Layer 9 of a small transformer language model trained on English Wikipedia (13 layers, counted from 0, width 128).
A neuron adds its activation times its output weights to the MLP's output. To switch it off is to set its activation to zero at one token and run the rest of the model.

Output weights of the MLP neurons that the questions are about. A number n stands for n times 0.0018.
n41: 136 -93 95 319 16 -236 -83 -53 15 -166 4 162 106 181 -124 -100 120 -12 -80 -44 -39 143 156 12 -66 42 -71 -88 -7 21 -25 -242 0 119 -8 -225 -15 102 -229 -43 102 -54 -321 93 -4 174 -66 -103 -37 34 -135 -37 84 196 117 -65 -55 -70 -99 204 -59 125 96 48 -156 122 -184 -101 -55 60 49 62 -164 -43 -297 -337 47 76 -264 -264 -86 26 41 268 -74 -31 213 55 138 71 21 -54 -21 60 -56 -138 206 101 237 127 -82 169 -42 -235 -17 -40 -58 84 75 -80 -182 0 190 61 -101 13 -195 198 4 247 311 20 53 -176 280 -42 159 88
n47: -137 377 -293 221 -189 -177 109 -99 124 -145 -227 -188 -103 60 105 115 245 263 153 187 77 133 -210 5 13 14 -33 455 -94 -125 80 -114 -88 -314 -197 41 139 -89 60 -9 -25 20 349 -106 92 -254 -236 46 -45 -4 -18 108 -53 -37 -27 -117 -62 -296 -246 -48 79 201 220 76 124 -206 -184 32 89 -294 -345 -169 -182 245 44 35 66 86 230 95 -10 -71 49 -71 59 -56 -37 0 -183 132 -96 -119 -135 232 77 14 -290 157 84 262 73 82 -96 59 248 47 310 -214 -9 58 -145 -23 -190 384 -19 -48 67 -143 134 -97 162 -275 4 -86 24 59 131 197
n69: -195 163 15 71 54 -62 -117 -182 195 67 4 127 -154 127 21 -82 -44 -16 45 -120 -22 49 -16 -225 -364 -16 8 -167 166 22 -185 -65 180 17 87 -48 28 0 -204 20 -149 30 99 -227 -243 -128 -174 75 -139 66 -31 -59 227 -130 279 -88 91 319 81 95 202 52 -229 4 -214 -121 -4 72 387 40 38 105 -180 119 38 159 -249 -39 12 -41 22 74 149 -240 22 93 132 -81 -61 -134 104 79 151 -65 50 117 96 -76 0 -95 21 157 39 84 -50 65 -72 59 65 219 -4 -153 -203 4 -288 408 -43 -27 220 -183 45 100 102 -41 -16 -23 -218 -109
n87: 51 191 6 29 73 -103 24 34 129 82 -186 17 -269 43 198 150 -65 13 -117 -8 -121 36 -125 -112 -144 -195 119 39 68 320 28 80 -201 286 138 -29 -26 347 -83 135 -71 51 0 -139 32 -87 361 -69 160 -72 63 134 -180 95 144 55 -4 134 208 180 -105 4 -224 62 252 44 -47 -83 149 -44 -50 -57 -34 -389 87 65 -36 -26 -40 187 -121 -134 255 54 -20 137 -131 13 -349 124 52 132 -216 172 -289 168 4 -30 -173 -104 46 -77 -81 -152 -66 -120 -120 -201 248 -338 58 -223 102 -41 168 172 -25 197 -110 -186 -59 123 235 153 -318 0 -216 128
n130: -55 33 123 -31 37 49 152 -215 -300 79 -68 118 -32 -4 107 -210 12 108 217 -93 139 -45 90 114 -49 -241 80 -376 -95 -30 -311 -89 -175 -38 -98 39 -265 -32 -139 -166 113 152 141 -197 62 44 169 -211 -260 -96 27 277 106 -118 -169 175 121 -63 88 -176 132 284 286 -341 53 8 -34 103 16 62 -4 137 -97 -57 -21 -34 105 66 41 100 -40 326 95 232 -126 76 36 -24 129 -109 -181 -14 193 11 25 -136 -57 119 47 58 285 62 43 46 -67 57 -38 160 165 -103 75 112 -101 -162 104 101 46 -168 146 -12 -103 -87 -18 -123 48 -66 23 -142
n140: -55 -63 -5 -63 -151 -66 -181 -4 -85 131 -13 144 216 -220 -179 22 -40 -25 -4 -64 -41 -103 240 0 -84 -44 20 86 227 -275 -169 206 49 73 0 -124 314 77 44 76 -9 137 87 -285 25 141 227 -329 113 113 -43 -260 -166 -116 -106 8 138 -43 107 -116 134 -102 -8 78 125 -45 -30 -69 37 -117 80 -143 40 115 -123 294 156 -142 112 -60 188 49 355 -161 158 53 -105 203 37 90 131 52 0 -31 83 -46 -54 0 -385 -114 -354 42 40 42 -36 131 4 -55 172 138 5 328 -55 46 -147 -117 -55 -140 27 -28 -59 189 22 -208 -16 -99 149 -179
n141: 151 81 245 34 50 -36 -53 -79 -12 -18 -115 98 149 -90 -36 163 -190 70 71 -126 24 75 44 -21 -286 -129 131 166 275 332 -283 176 -251 -137 51 -340 -43 22 35 -134 -312 0 70 215 -312 9 -275 -106 292 84 100 -32 -312 81 -231 96 -156 -64 -248 285 9 17 -72 102 13 -61 139 -39 4 -5 -36 -8 -34 52 63 -199 264 -139 -205 -77 5 137 -21 445 -20 -298 -246 9 171 44 -169 197 168 108 49 144 200 155 222 -59 59 148 -231 85 -73 -40 -147 4 189 -18 198 182 -127 -145 95 -205 -75 -121 171 21 -10 -59 -47 -49 -39 13 -126 65
n199: 15 -317 220 -66 0 24 119 258 141 -24 265 -105 9 60 214 -55 -175 -140 38 233 128 -401 -14 87 -148 -105 14 156 4 50 44 -132 212 -190 14 247 221 -116 152 55 45 -338 223 197 -96 -5 157 -244 213 -299 -49 -175 -157 -73 -143 -247 70 29 -59 90 -283 116 -23 -57 62 -191 10 46 -139 256 0 -52 -104 -152 179 -49 -216 -14 10 60 -107 81 119 -50 247 -191 106 65 23 141 -110 172 219 -133 -43 19 186 -69 -49 307 -229 -277 -281 -123 -37 61 -20 0 117 114 206 125 252 -39 67 144 -107 58 169 -14 239 -86 21 -313 -276 9 -390 65
n200: 187 -321 20 -30 32 -71 17 -67 -15 -36 114 -80 -186 -137 -91 -17 4 -16 400 68 -7 196 -39 -80 -135 50 -140 -225 -35 17 -128 -16 -4 256 106 -38 -126 -124 -73 73 96 -12 16 -153 -169 -191 -290 -53 255 48 -19 211 99 27 104 194 -58 -33 143 166 54 16 -95 -110 -95 151 -132 92 112 111 141 -25 94 -25 -101 -194 4 -53 44 64 247 59 188 100 -112 237 226 -50 -35 90 -183 -233 -137 -173 12 -60 67 126 62 78 -118 -135 251 -223 58 -12 98 158 4 -4 73 -139 285 193 -201 -129 52 104 -96 -221 -35 112 -169 91 -8 -188 -64 101
n213: 132 21 104 240 75 -54 23 124 203 201 188 -107 32 -219 220 156 36 126 41 192 -63 -115 111 -174 -53 195 24 -149 100 -30 -4 -135 149 -200 -123 123 4 -105 40 -144 31 -192 -91 -124 -29 -36 -55 134 -77 295 143 30 240 16 -144 -211 251 -192 4 -95 -251 -85 154 41 -50 97 4 -181 44 -290 105 191 -118 4 147 -65 -33 -47 -335 191 94 -4 -127 -166 58 358 36 -121 -110 65 -239 -122 -26 -93 262 104 -89 84 -271 -23 81 116 92 -33 36 -119 -9 -20 33 203 -94 -125 51 113 -138 -302 50 104 93 4 -118 -188 -92 116 126 -8 -137 -8
n255: 98 268 134 165 -62 92 155 97 18 89 -91 181 102 -211 154 -12 108 23 -142 -258 41 -80 88 -165 -70 -185 320 -185 89 -97 -156 99 -134 67 44 -236 22 45 -15 -33 -203 0 88 44 97 -160 79 -132 -165 54 -29 -256 111 70 -69 -196 -64 -226 -99 -153 -165 -26 -198 -42 -8 49 -8 -89 38 319 -129 94 -91 -115 -125 -28 99 22 -42 -24 -54 61 185 -114 291 -11 56 49 72 -11 198 100 -84 193 -54 27 236 -19 -84 -109 90 93 -12 112 40 -269 51 161 34 -88 -129 -37 33 86 -66 -39 79 18 244 81 -67 -66 -160 -172 60 189 112 81
n273: -80 0 44 -171 90 -74 -301 -18 202 51 164 -49 198 -82 86 -187 116 -19 -381 78 -87 62 -74 -7 78 37 76 234 156 29 -4 15 -11 240 -119 342 -117 -8 -53 -154 -25 64 -45 -45 -12 259 -216 52 -65 -33 116 -155 -70 -4 55 -147 -61 -204 80 144 76 61 -37 -62 31 4 -174 -64 34 -205 -55 201 96 66 -16 -170 8 -103 85 -176 -268 136 155 64 -168 183 139 -19 92 134 184 -4 276 -11 -23 20 62 8 -295 -77 -60 -172 74 -44 -13 -130 -124 -41 -65 -58 34 19 22 -4 169 249 164 152 55 153 -76 -169 0 -81 -359 59 92 32
n281: 0 -22 33 -180 -116 339 -34 45 -37 -192 -46 153 -22 -4 -371 115 -217 56 4 -44 -51 297 119 68 105 -47 -394 87 264 18 78 -100 304 122 4 -9 -85 181 21 -128 364 -259 83 85 -90 -136 -45 -63 -173 -124 -144 149 57 -101 -112 -50 -284 -50 141 13 -4 9 -76 44 -22 -60 202 -222 177 38 -72 -60 38 -254 9 -216 13 -138 35 32 95 -56 -53 236 19 -225 103 -26 -22 4 -79 270 157 41 -31 94 58 443 220 -184 -81 93 -9 -194 46 -52 -50 -189 69 150 -286 103 -46 -27 89 168 -170 12 339 -42 164 -285 59 88 -4 105 -33 -69
n309: 48 33 -76 -474 -161 234 -199 -18 -183 -114 102 -9 -41 199 -122 -34 -91 143 56 -34 -97 -33 -23 -202 181 158 133 36 -117 -5 5 -135 5 39 81 164 -73 247 377 113 139 179 -239 186 95 100 97 -18 118 110 -215 159 -258 306 -163 -120 4 -193 111 281 -115 -55 9 0 239 211 -171 -9 257 -485 -267 -213 -54 50 100 39 -125 93 -84 97 217 -209 74 -189 -99 -97 195 82 -23 -88 454 32 34 22 -42 118 -123 -41 44 -211 -115 188 -164 -449 102 69 -58 -107 97 -141 -96 -18 -27 -76 47 95 0 280 -57 -14 -179 180 -83 112 46 -244 35 9
n320: -182 56 138 13 -44 20 -4 225 -95 167 -162 -38 -96 106 -173 -197 15 -42 -126 -111 -7 86 12 -203 -246 193 197 258 14 29 -278 214 -111 97 8 29 -42 96 -11 228 -42 16 -90 -30 -128 209 -40 -187 232 33 118 -60 -12 -124 -11 -44 130 -122 -174 79 15 235 -173 -250 55 -42 127 -84 146 4 -8 -203 -101 189 76 -82 109 -138 51 -18 -42 -343 -197 117 208 -151 88 -77 158 -19 -211 76 53 62 110 -123 -228 -95 106 47 -213 -182 37 -93 99 120 150 -19 236 134 -98 -11 -19 -20 163 9 122 40 -7 140 -185 115 17 -4 66 183 -30 79
n355: -159 -31 -166 -147 232 115 -111 58 74 81 -347 -30 -100 -4 80 -51 107 -22 -53 -169 -257 -66 -114 89 -85 -85 -52 -160 -265 130 -294 153 159 168 -47 -33 103 419 -167 81 -61 -18 147 -162 -40 -94 50 0 302 -145 -58 122 -18 -110 -133 27 -20 160 64 -150 -143 298 -148 -118 4 -156 65 -60 -402 157 198 228 -59 -415 121 244 -61 -59 80 112 -162 -61 41 112 136 -143 -34 293 -17 70 -149 185 9 -66 -27 -107 -231 222 5 15 -36 -84 51 5 65 231 -114 -13 0 -71 -201 86 -17 247 76 223 8 66 -157 85 87 -139 208 22 204 113 88 -81

Each question names a token from some text and the token that comes next. It shows the activations a of the neurons there, in the order above. A number n stands for n times 0.0048.

Then comes g, the gradient of the next token's log-probability with respect to the MLP's output, scaled to length 1. A neuron's effect is roughly proportional to its activation times (output weights . g). A number n stands for n times 0.00074.

" V", then "a"
a: -35 -3 476 -35 -28 -9 -16 -20 -1 -34 72 -32 -35 -31 -26 -6
g: -106 86 8 -32 -113 -20 -63 108 32 -103 83 24 228 144 222 11 -72 -189 42 -228 101 -127 10 -21 21 -73 -8 297 -68 227 115 247 -37 -106 105 -18 71 6 -47 64 116 48 -132 -72 113 66 -92 16 112 198 -155 -11 90 144 -56 56 -112 2 -9 -37 -61 3 -111 -257 63 124 -173 4 -177 -278 82 50 168 -258 37 -47 -69 -78 41 -130 72 -81 94 -19 147 29 -54 134 140 123 -83 87 -248 -20 -111 49 -35 -35 -91 -17 96 -158 406 92 -109 -42 24 98 -69 -3 -7 -42 -102 -167 -141 -59 -134 -273 -103 45 102 -117 40 123 157 66 105 56
Which neuron, switched off, raises the next token's probability most? n69

" 14", then "-"
a: -5 -4 -5 -35 -10 -22 -14 -19 -35 -17 -3 77 220 0 -33 -33
g: 149 152 -94 -31 -193 -200 111 164 127 -125 153 49 -3 18 125 -49 -15 146 -78 70 -85 -11 16 -1 -37 34 -206 126 153 -71 -140 2 57 -63 -15 15 -45 83 229 -169 81 -85 -172 -89 -84 -91 -187 14 81 246 23 71 -3 -5 -341 -177 104 91 -15 -65 -107 76 -112 70 -223 19 129 35 15 -112 102 -162 144 189 -2 -113 -53 -129 86 -3 1 5 -25 43 43 -103 -4 -178 -5 292 93 -167 193 40 37 236 1 -177 -183 77 95 -65 -85 -99 57 63 -110 -72 -204 193 139 -47 28 174 -106 -32 -57 -9 339 185 87 -76 -66 -161 -70 15 22 53
Switching off which neuron hurts the next token most? n281

"ks", then ";"
a: -22 0 106 -32 -1 -22 -22 -22 7 -30 -4 8 -33 114 -24 -4
g: 145 213 -70 33 12 -147 91 -35 362 64 123 -142 -242 124 129 78 154 127 68 -158 177 3 80 115 -30 -115 -79 -34 155 88 45 -117 -52 -24 -70 -10 -255 114 49 -200 39 28 38 171 -20 28 -102 11 57 42 144 -102 -85 23 -119 -227 52 70 -194 95 86 63 -192 67 -98 172 199 -192 -33 147 -173 -261 -38 33 -17 5 -109 -146 87 -35 -114 -47 -21 324 184 -2 -38 -267 26 72 16 11 214 -120 172 -97 -2 -53 -67 62 -184 11 -157 -99 -42 18 151 -62 -122 -68 93 -107 -11 172 -49 -84 -39 27 -54 145 74 -156 -86 27 45 8 -56 75
Which neuron, switched off, raises the next token's probability most? n309

"ip", then "iac"
a: -34 -12 58 -22 -13 232 -7 -35 19 -29 -23 -1 -33 -30 -9 -20
g: -46 171 149 -20 174 195 38 -191 -120 142 -75 282 123 -96 76 -214 -94 42 283 -155 109 -145 -18 -75 20 -29 -112 -198 16 -68 -22 -318 -112 136 1 8 -180 0 19 29 -52 130 -39 36 -21 109 149 24 -55 -112 66 40 288 -154 78 61 80 93 -85 119 117 60 -16 30 17 -164 184 -79 -11 137 151 -12 -196 39 -111 -72 123 -50 91 83 -58 75 56 -113 -83 -115 8 -96 5 -257 -157 61 40 -188 15 22 -55 -28 81 -6 122 -21 -131 78 222 -70 7 -155 223 299 -187 -33 178 82 -19 -241 -67 -54 61 41 -21 5 -86 49 -28 -8 -107 -146
Which two neurons, each switched off alone, lower its probability most, in order? n69, n309

" |", then " EC"
a: -30 -19 -7 -35 -25 -26 -5 -17 -29 -26 -22 95 -4 -6 141 -19
g: 101 -31 69 95 -140 -151 -18 130 -58 -221 -12 171 52 95 -194 -55 144 19 -190 37 -23 -71 35 -76 -138 185 141 -8 -91 -213 -20 -125 -71 60 -285 100 36 111 -114 173 -266 -54 -73 12 160 -56 144 47 -60 87 146 211 118 -144 47 316 -130 98 -187 45 -181 110 4 -74 75 -182 125 28 6 115 152 -91 159 -13 234 -180 21 -176 70 -16 162 -88 -140 -163 -88 -50 37 58 149 48 41 -16 14 -71 -137 -10 129 -140 23 -105 107 -130 200 -47 229 51 -91 129 -98 103 -99 -65 103 -201 84 -89 62 58 19 72 30 23 -135 158 -137 -77 40 -52
Switching off which neuron hurts the next token most? n320

"featuring", then " Alex"
a: -22 -12 -3 -33 -18 -28 449 -21 -6 13 -35 -6 -12 -10 290 -29
g: -226 22 135 -39 47 -20 -31 74 -147 -84 -228 204 70 53 71 -39 5 197 -73 -14 -280 -73 -226 -42 134 88 73 34 51 97 12 -117 -73 -234 196 54 39 -28 -24 188 -113 100 -109 -64 41 -37 12 -52 247 27 -20 7 -68 -91 2 91 -156 -36 -90 140 7 -52 14 15 162 -92 110 135 -16 -72 -21 119 -107 -175 -184 -100 107 299 -46 -47 1 27 188 10 95 -23 16 135 -146 -10 161 86 103 -424 -82 43 -207 41 162 -21 31 261 183 22 -110 157 -31 -49 69 -23 -36 -24 -124 41 -1 -19 59 13 45 -32 -177 142 9 167 68 -134 -85 -308
Switching off which neuron hurts the next token most? n141

" Rob", then " Thomas"
a: -10 -4 115 202 -1 -10 -18 0 -35 -27 39 -31 -4 -17 -33 -15
g: -134 -37 61 173 92 -9 5 76 110 -45 -168 -63 -194 -64 92 53 -34 139 76 -90 -176 20 -32 6 54 -88 -175 184 171 158 -167 -197 -82 -40 88 -122 -27 140 53 -234 -194 32 93 8 -40 -149 22 -89 -51 132 134 2 -123 -86 -212 8 98 -125 -9 -105 134 156 -178 32 -98 -3 91 69 -131 -145 49 50 10 -212 -147 -56 -26 -4 64 140 32 -283 -130 214 285 44 -46 195 -180 135 185 -110 165 29 0 -166 6 21 -29 -8 -23 236 -76 -78 -105 120 46 87 18 -44 74 52 133 161 172 -178 227 97 -217 96 -43 -68 -32 34 196 146 -73 -34
Which neuron, switched off, raises the next token's probability most? n69

"|", then "  "
a: 76 -5 -19 18 -3 163 -15 -15 -32 -20 -14 85 0 -16 -29 -33
g: -240 -110 104 -93 -110 -114 100 -161 28 254 29 1 80 -142 84 57 17 57 77 21 1 61 -70 59 -196 8 -13 -38 110 -145 -87 59 -14 16 -36 43 47 -6 81 -119 93 -71 -86 -225 -92 190 -34 -131 -205 -25 96 81 -9 -140 -80 168 127 -9 77 -151 -65 181 114 -128 -124 93 -242 202 -81 -136 153 -57 206 167 -70 107 2 -98 -109 91 -86 143 -241 -81 87 -154 62 141 6 -41 -143 -111 -10 5 197 -89 -15 -189 -265 43 -23 -20 -140 208 214 -14 25 113 272 96 -14 -108 8 16 180 -138 195 61 230 64 126 110 -1 2 -42 31 37 -228
Switching off which neuron hurts the next token most? n140

" Rich", then "ie"
a: -19 0 53 40 -1 -1 -34 -21 -12 -24 71 -30 -28 83 -8 2
g: -106 -98 -33 -78 100 119 51 -23 -155 -92 87 122 167 125 172 -10 30 -60 -116 10 -25 -168 -136 -12 101 163 121 -89 -68 -24 -37 151 -169 12 58 281 185 88 -10 161 79 -151 -191 11 200 24 -66 -104 -70 -68 -128 -140 267 116 76 -71 -289 29 -244 181 -20 -78 91 9 -3 -6 -5 -33 113 190 24 116 38 -128 -48 23 36 -245 -52 -23 97 62 -3 -313 35 -3 236 128 -66 -136 -142 7 -128 -137 29 179 -48 -158 -41 56 263 71 183 51 45 26 -86 -278 97 56 -117 -115 -64 79 -64 87 -186 -165 128 -42 55 85 66 9 -37 -75 107 -84
Switching off which neuron hurts the next token most? n141

" qu", then "ali"
a: -34 -35 -9 -33 -13 -35 -2 -5 -34 452 -11 -35 -33 -12 -15 -34
g: 15 -41 -9 129 9 -51 154 -85 -238 -133 246 -60 134 -66 -103 66 57 20 -64 189 -42 -165 -110 34 -85 230 -55 94 156 -22 -128 -50 -101 -90 78 35 -56 16 -60 -65 88 18 21 -209 136 -103 6 -150 5 106 -50 39 95 26 -125 24 31 -79 98 -189 118 106 -8 28 55 138 -132 -112 -107 -186 68 8 -57 110 -81 -173 29 -118 101 -289 73 14 196 22 -112 145 -245 -56 174 115 -235 -136 60 -158 -58 194 81 -171 -88 144 -98 186 -170 -41 120 88 118 174 -207 7 27 -56 213 343 -53 55 253 -93 38 5 -91 20 109 35 100 -134 23 1
Switching off which neuron hurts the next token most? n213

" Union", then " 1980"
a: -28 -33 -18 -20 -31 -35 -1 -25 -22 -9 263 -1 -4 -5 205 -29
g: 121 0 122 25 -42 -42 123 -68 -161 79 22 -35 -40 -95 -94 -39 229 14 -31 293 24 1 6 -173 78 -60 22 -169 -71 -200 175 42 -49 16 -93 -27 132 72 173 -101 -94 183 119 59 5 105 0 -114 -40 -136 -98 -107 33 263 -267 -171 117 63 76 175 -44 5 -24 -21 26 243 -69 -40 -46 -87 197 -15 19 -101 -204 -191 276 7 -17 209 -45 -35 -193 204 10 -21 -102 146 -22 21 -124 -42 21 121 103 -221 224 -164 164 -162 25 66 -199 17 -64 -201 -68 10 175 116 273 -107 -51 86 61 -141 -7 -84 -61 -95 58 -164 -4 -22 0 -30 152 -102
Switching off which neuron hurts the next token most? n255

" Night", then "\""
a: 88 -35 353 -16 -18 -7 31 -35 -17 -18 1 -9 -18 -3 -19 -8
g: -5 -136 97 -33 140 270 -63 13 -7 71 -130 155 -82 136 11 -121 -116 45 -35 144 203 2 -76 -109 -191 -104 -38 39 61 -20 120 -44 -161 18 -59 50 -16 -11 77 82 111 132 308 97 -116 88 -117 -75 -234 -9 -77 45 -167 -25 99 -97 130 -131 67 -231 5 81 -29 -46 29 -26 -66 37 254 -51 -299 -65 -112 21 -29 238 -60 257 -123 -36 28 37 278 90 -101 -188 -153 -145 146 -118 203 68 149 -25 -82 -73 11 -113 236 103 105 -47 -40 34 -61 -9 65 59 -145 -111 -147 50 -58 155 -243 138 -135 -77 -189 122 65 62 -38 -4 30 65 162 -112
Switching off which neuron hurts the next token most? n69

"}", then " sign"
a: -27 -34 -1 -28 -16 -1 -30 10 -4 -1 -34 3 -13 0 -31 -34
g: 14 6 -97 100 -99 123 44 9 -16 -218 -37 -112 -25 81 -95 191 47 -202 59 94 -120 -134 98 76 -75 -22 10 -58 -163 87 -78 -9 108 78 151 -226 66 115 151 4 -72 10 -110 63 -17 -163 23 59 175 -142 27 -70 99 167 -60 47 90 -24 -39 48 -69 98 -197 -113 -66 -69 283 -325 118 135 -145 -41 -100 75 44 83 107 -213 162 159 207 -200 11 105 146 106 147 -119 -38 288 91 -158 18 -127 -176 23 12 -75 21 -18 -38 43 -146 -67 -9 4 27 -164 -70 52 77 63 -223 166 58 23 -174 76 -32 -65 -107 -245 86 -71 228 167 -125 236
Switching off which neuron hurts the next token most? n130

" |", then " 0"
a: 104 -31 0 69 -21 -35 -16 40 -33 -26 -10 -19 -10 -2 -34 -31
g: -94 -139 40 -132 70 158 133 -164 125 157 24 201 44 16 179 97 -96 72 105 42 -65 1 -56 88 -164 -32 -74 -153 119 -147 18 130 -144 111 -56 60 -45 4 164 91 -114 -89 37 17 207 -259 248 -89 37 -61 245 131 -160 -116 -102 36 90 58 -161 32 -221 -134 -194 -98 -52 -23 -165 13 -94 64 79 187 188 145 -49 -266 40 -36 53 -24 -92 20 57 -241 47 2 121 72 42 -102 -173 -69 -127 49 -184 129 -140 -42 -195 97 161 2 -69 106 213 152 57 166 38 -111 8 15 -66 -159 -56 66 166 52 60 -48 -21 -82 122 -171 -32 -195 56 211
Which neuron, switched off, raises the next token's probability most? n41

";", then " Cos"
a: -34 -34 -21 -32 -8 121 0 -35 179 -19 -34 105 -9 -28 -13 -32
g: 59 15 -21 -6 -40 22 82 -92 -224 -73 9 161 78 -185 27 -97 194 -136 -95 -5 -83 107 -101 -69 23 36 93 -47 -99 90 101 26 -2 110 70 63 126 165 -114 71 133 38 76 111 -134 133 -11 119 76 -259 -103 62 -98 -174 53 -53 -105 1 -79 -107 -145 -215 -31 -12 6 -255 0 -248 8 198 128 -143 34 -96 123 144 216 -22 177 113 176 -4 -90 -78 93 74 -23 16 -71 83 -175 -77 17 -40 -41 -115 96 -130 131 16 -111 42 -18 153 83 -150 85 118 -97 188 -96 -133 89 211 56 -259 184 172 -208 -351 0 69 64 232 -126 3 -105 149
Switching off which neuron hurts the next token most? n200

"22", then " |"
a: -30 -1 -3 -35 267 -25 -19 288 -26 0 -3 141 -31 -2 -32 150
g: -71 37 83 104 -162 80 19 153 -54 -9 21 70 -61 -143 134 110 -9 0 173 -94 -60 -154 -173 81 32 -137 139 257 -41 95 71 51 60 48 83 16 -200 57 170 164 -142 85 35 227 -168 -260 -12 129 -103 -42 0 -152 -285 -200 289 -11 -34 24 -115 -26 -58 -216 40 21 96 66 57 36 -27 -108 -149 168 -136 42 31 118 -99 165 12 95 -133 -199 29 -96 93 312 -94 -2 38 -31 67 -106 112 -64 -135 61 40 201 74 47 65 2 153 128 135 29 -62 165 48 74 -141 42 -2 -205 60 17 -190 32 -174 -235 -194 -74 -94 63 -8 -123 -149 88
Which neuron, switched off, raises the next token's probability most? n130

"|", then " 1983"
a: -21 -7 -17 -23 -34 -12 -35 -28 21 -20 -9 6 -25 -35 8 -34
g: 53 -3 137 -52 28 141 -10 -21 -124 20 -77 78 -95 95 -227 -30 55 128 -1 166 72 165 202 18 95 -67 118 -79 -48 -49 -13 -56 -73 -35 -43 89 32 -9 83 238 3 -8 257 35 -26 97 276 -82 -132 -175 -188 -31 -27 188 87 57 -20 132 -5 162 -79 -79 -61 77 -110 88 135 -42 135 -52 -46 128 -17 -130 75 -44 -23 121 -80 234 107 -118 -125 -76 -84 118 -61 -87 -115 -34 -78 -48 -97 143 178 -288 47 -261 317 17 64 17 -82 -56 14 -195 13 47 -20 -26 101 68 -138 107 -90 -220 -32 122 -300 -192 -55 56 -259 -141 54 -244 157 48
Switching off which neuron hurts the next token most? n355

"Qu", then "inn"
a: -21 -9 -26 -14 -11 -6 -16 -7 -16 57 -29 -16 -33 49 -35 -10
g: -126 -41 -100 -29 -145 73 -7 249 127 65 -359 -28 -45 -3 -33 -189 -67 132 -48 -28 39 -108 57 -196 -31 34 9 -82 123 165 -120 -39 -142 -95 32 137 173 -80 155 -221 120 -7 -144 274 58 163 182 -59 -88 70 -199 -61 235 37 125 130 41 -137 -108 76 -3 -196 63 123 14 -33 94 -7 156 -126 75 -159 51 -87 -80 113 -113 106 104 124 209 163 126 85 -106 -79 36 64 -81 59 -41 74 23 105 -1 -47 -75 313 175 -85 98 52 45 -234 -21 -54 -231 76 127 -41 -16 15 40 -7 -135 -57 -10 -78 -73 -22 -93 54 36 -309 -7 51 -44 -220
Switching off which neuron hurts the next token most? n309

" here", then "."
a: 125 -10 0 -20 -35 -33 -5 -9 20 150 -22 -22 -9 -5 -31 -16
g: 119 177 8 108 50 -127 33 -171 124 116 -216 28 -22 106 12 -158 -25 297 -158 -85 157 94 72 37 64 17 -195 -61 134 87 -49 -190 -69 52 -110 -20 -1 49 -309 -23 111 91 -219 58 74 286 -211 -71 23 -14 -146 -8 -12 54 81 41 137 -144 -159 59 -17 166 31 60 -18 20 -132 -33 55 84 -184 -19 -14 -69 -112 -40 -76 139 -126 -192 206 44 12 -23 -26 -117 23 -28 151 -131 66 20 -61 118 -182 -56 216 10 -77 19 -181 -46 -131 -59 -115 82 152 152 -73 -123 76 82 147 14 -226 -97 -205 -15 -32 184 151 60 82 -136 307 39 24 201
Switching off which neuron hurts the next token most? n41

" |", then " 23"
a: -33 -23 -33 -30 27 88 -2 -28 27 -35 -34 34 0 -35 -23 -30
g: -48 78 178 36 -99 104 -198 -121 2 -156 -43 135 -16 -158 74 -72 -41 -40 132 115 -97 -146 30 -161 25 -84 -53 -174 -86 -161 27 52 -21 -105 -31 -37 -138 179 27 144 37 99 67 -9 30 192 133 -120 -72 2 118 -257 88 133 -138 92 190 130 -114 194 137 -284 -17 -81 109 236 13 125 -19 -172 47 68 -193 123 -139 139 213 125 -87 -172 -126 -71 180 -74 98 -103 170 -120 -266 -169 124 37 -9 -39 14 18 274 -56 78 246 -52 -58 15 -5 57 161 -99 102 -49 -16 28 -91 -156 13 -10 22 -4 -14 0 -125 37 -74 -169 -94 -51 -1 266 143
Switching off which neuron hurts the next token most? n140

"y", then " Mo"
a: -15 -5 -19 50 -2 -35 -1 -13 14 -15 261 -34 -14 135 -25 345
g: -11 -49 48 271 -113 -208 -63 206 -26 -100 -184 176 278 -150 100 93 179 -259 -133 37 2 -116 -112 122 103 70 -20 161 -330 24 -116 16 160 185 -25 162 9 0 -134 245 -11 -240 -171 112 -33 -33 1 117 -220 88 81 71 86 -33 -60 -41 -63 138 22 -121 -220 -102 77 -92 5 15 21 180 -136 182 -22 27 20 114 -103 85 0 -87 -50 -7 -90 -45 -64 -49 -56 -45 -40 40 -290 70 147 -65 65 -38 112 81 -10 -185 -1 -157 27 -107 188 -51 -197 174 71 -203 78 -102 26 41 122 47 58 57 54 -8 -106 -13 111 -56 -1 207 -78 121 33 32
Which neuron, switched off, raises the next token's probability most? n309

";", then " David"
a: -28 -2 -35 -29 -19 86 -1 -7 210 -17 -21 207 -4 47 -20 -34
g: -195 -69 -159 132 -61 -18 125 -102 51 -132 -53 12 26 94 41 54 147 128 -57 47 -303 -269 90 63 222 51 37 5 116 50 -53 -55 -154 -191 89 69 206 97 -2 -52 -226 32 -90 -55 -3 33 -127 37 187 -26 -147 90 -21 -182 -49 27 -274 25 -74 70 -83 181 -103 -163 -3 -66 84 6 -30 -41 224 73 -115 -191 -52 -71 -6 135 -81 336 70 -3 98 -82 54 -38 5 254 -114 -34 116 -27 85 -235 -129 -46 15 79 14 -273 -127 38 163 -12 19 48 -136 28 -8 120 -40 -71 -16 279 160 -50 -21 141 -47 -69 -29 149 63 194 209 102 -129 -52
Which neuron, switched off, raises the next token's probability most? n273

";", then " Karl"
a: -33 -35 -26 -35 -27 -4 -4 -22 163 -12 -33 -5 -13 111 -16 -15
g: 106 -116 81 1 102 147 185 17 -62 26 -138 -97 -100 -23 9 -170 252 77 27 169 -159 36 -229 99 -12 143 -42 -128 -1 236 38 20 -95 43 -131 52 96 17 -178 -63 -22 -150 229 56 -142 33 142 -120 2 242 13 178 126 -108 -118 81 -25 -61 6 125 98 98 197 218 -58 -56 83 -126 51 -98 -26 62 -108 -194 -87 39 -14 -15 8 171 66 -156 -4 -115 -54 15 -28 153 -1 173 -149 35 -54 66 -14 26 91 -45 13 -111 -305 119 81 -23 -158 42 -43 -120 -272 178 36 -274 -156 -110 119 -127 135 13 -137 -178 -19 209 -129 40 133 180 -148 38
Switching off which neuron hurts the next token most? n200

"|", then " France"
a: -16 -7 -13 -17 -34 -9 -35 -32 -17 -24 -12 24 -30 -26 0 -34
g: 48 14 70 -48 143 -33 -31 -27 -18 -103 96 33 -26 -25 -61 -103 234 164 -36 133 125 -33 -102 232 18 -141 -30 31 119 248 31 -286 -49 -246 215 160 171 122 -78 -31 -42 16 -30 -123 0 -217 62 226 43 -5 253 95 -20 -320 -29 242 -14 88 100 29 138 249 -51 45 24 -74 158 -21 -80 -169 -18 -34 -118 -29 13 -71 -284 81 17 -73 -16 -33 -84 -18 -121 -57 -191 140 195 3 24 -6 -93 98 49 27 -15 -24 89 -126 66 50 33 -49 -12 -26 -176 -182 -11 -96 -219 89 -55 -39 -118 -178 -112 -179 104 42 -182 -60 -85 176 89 -7 95 244
Switching off which neuron hurts the next token most? n199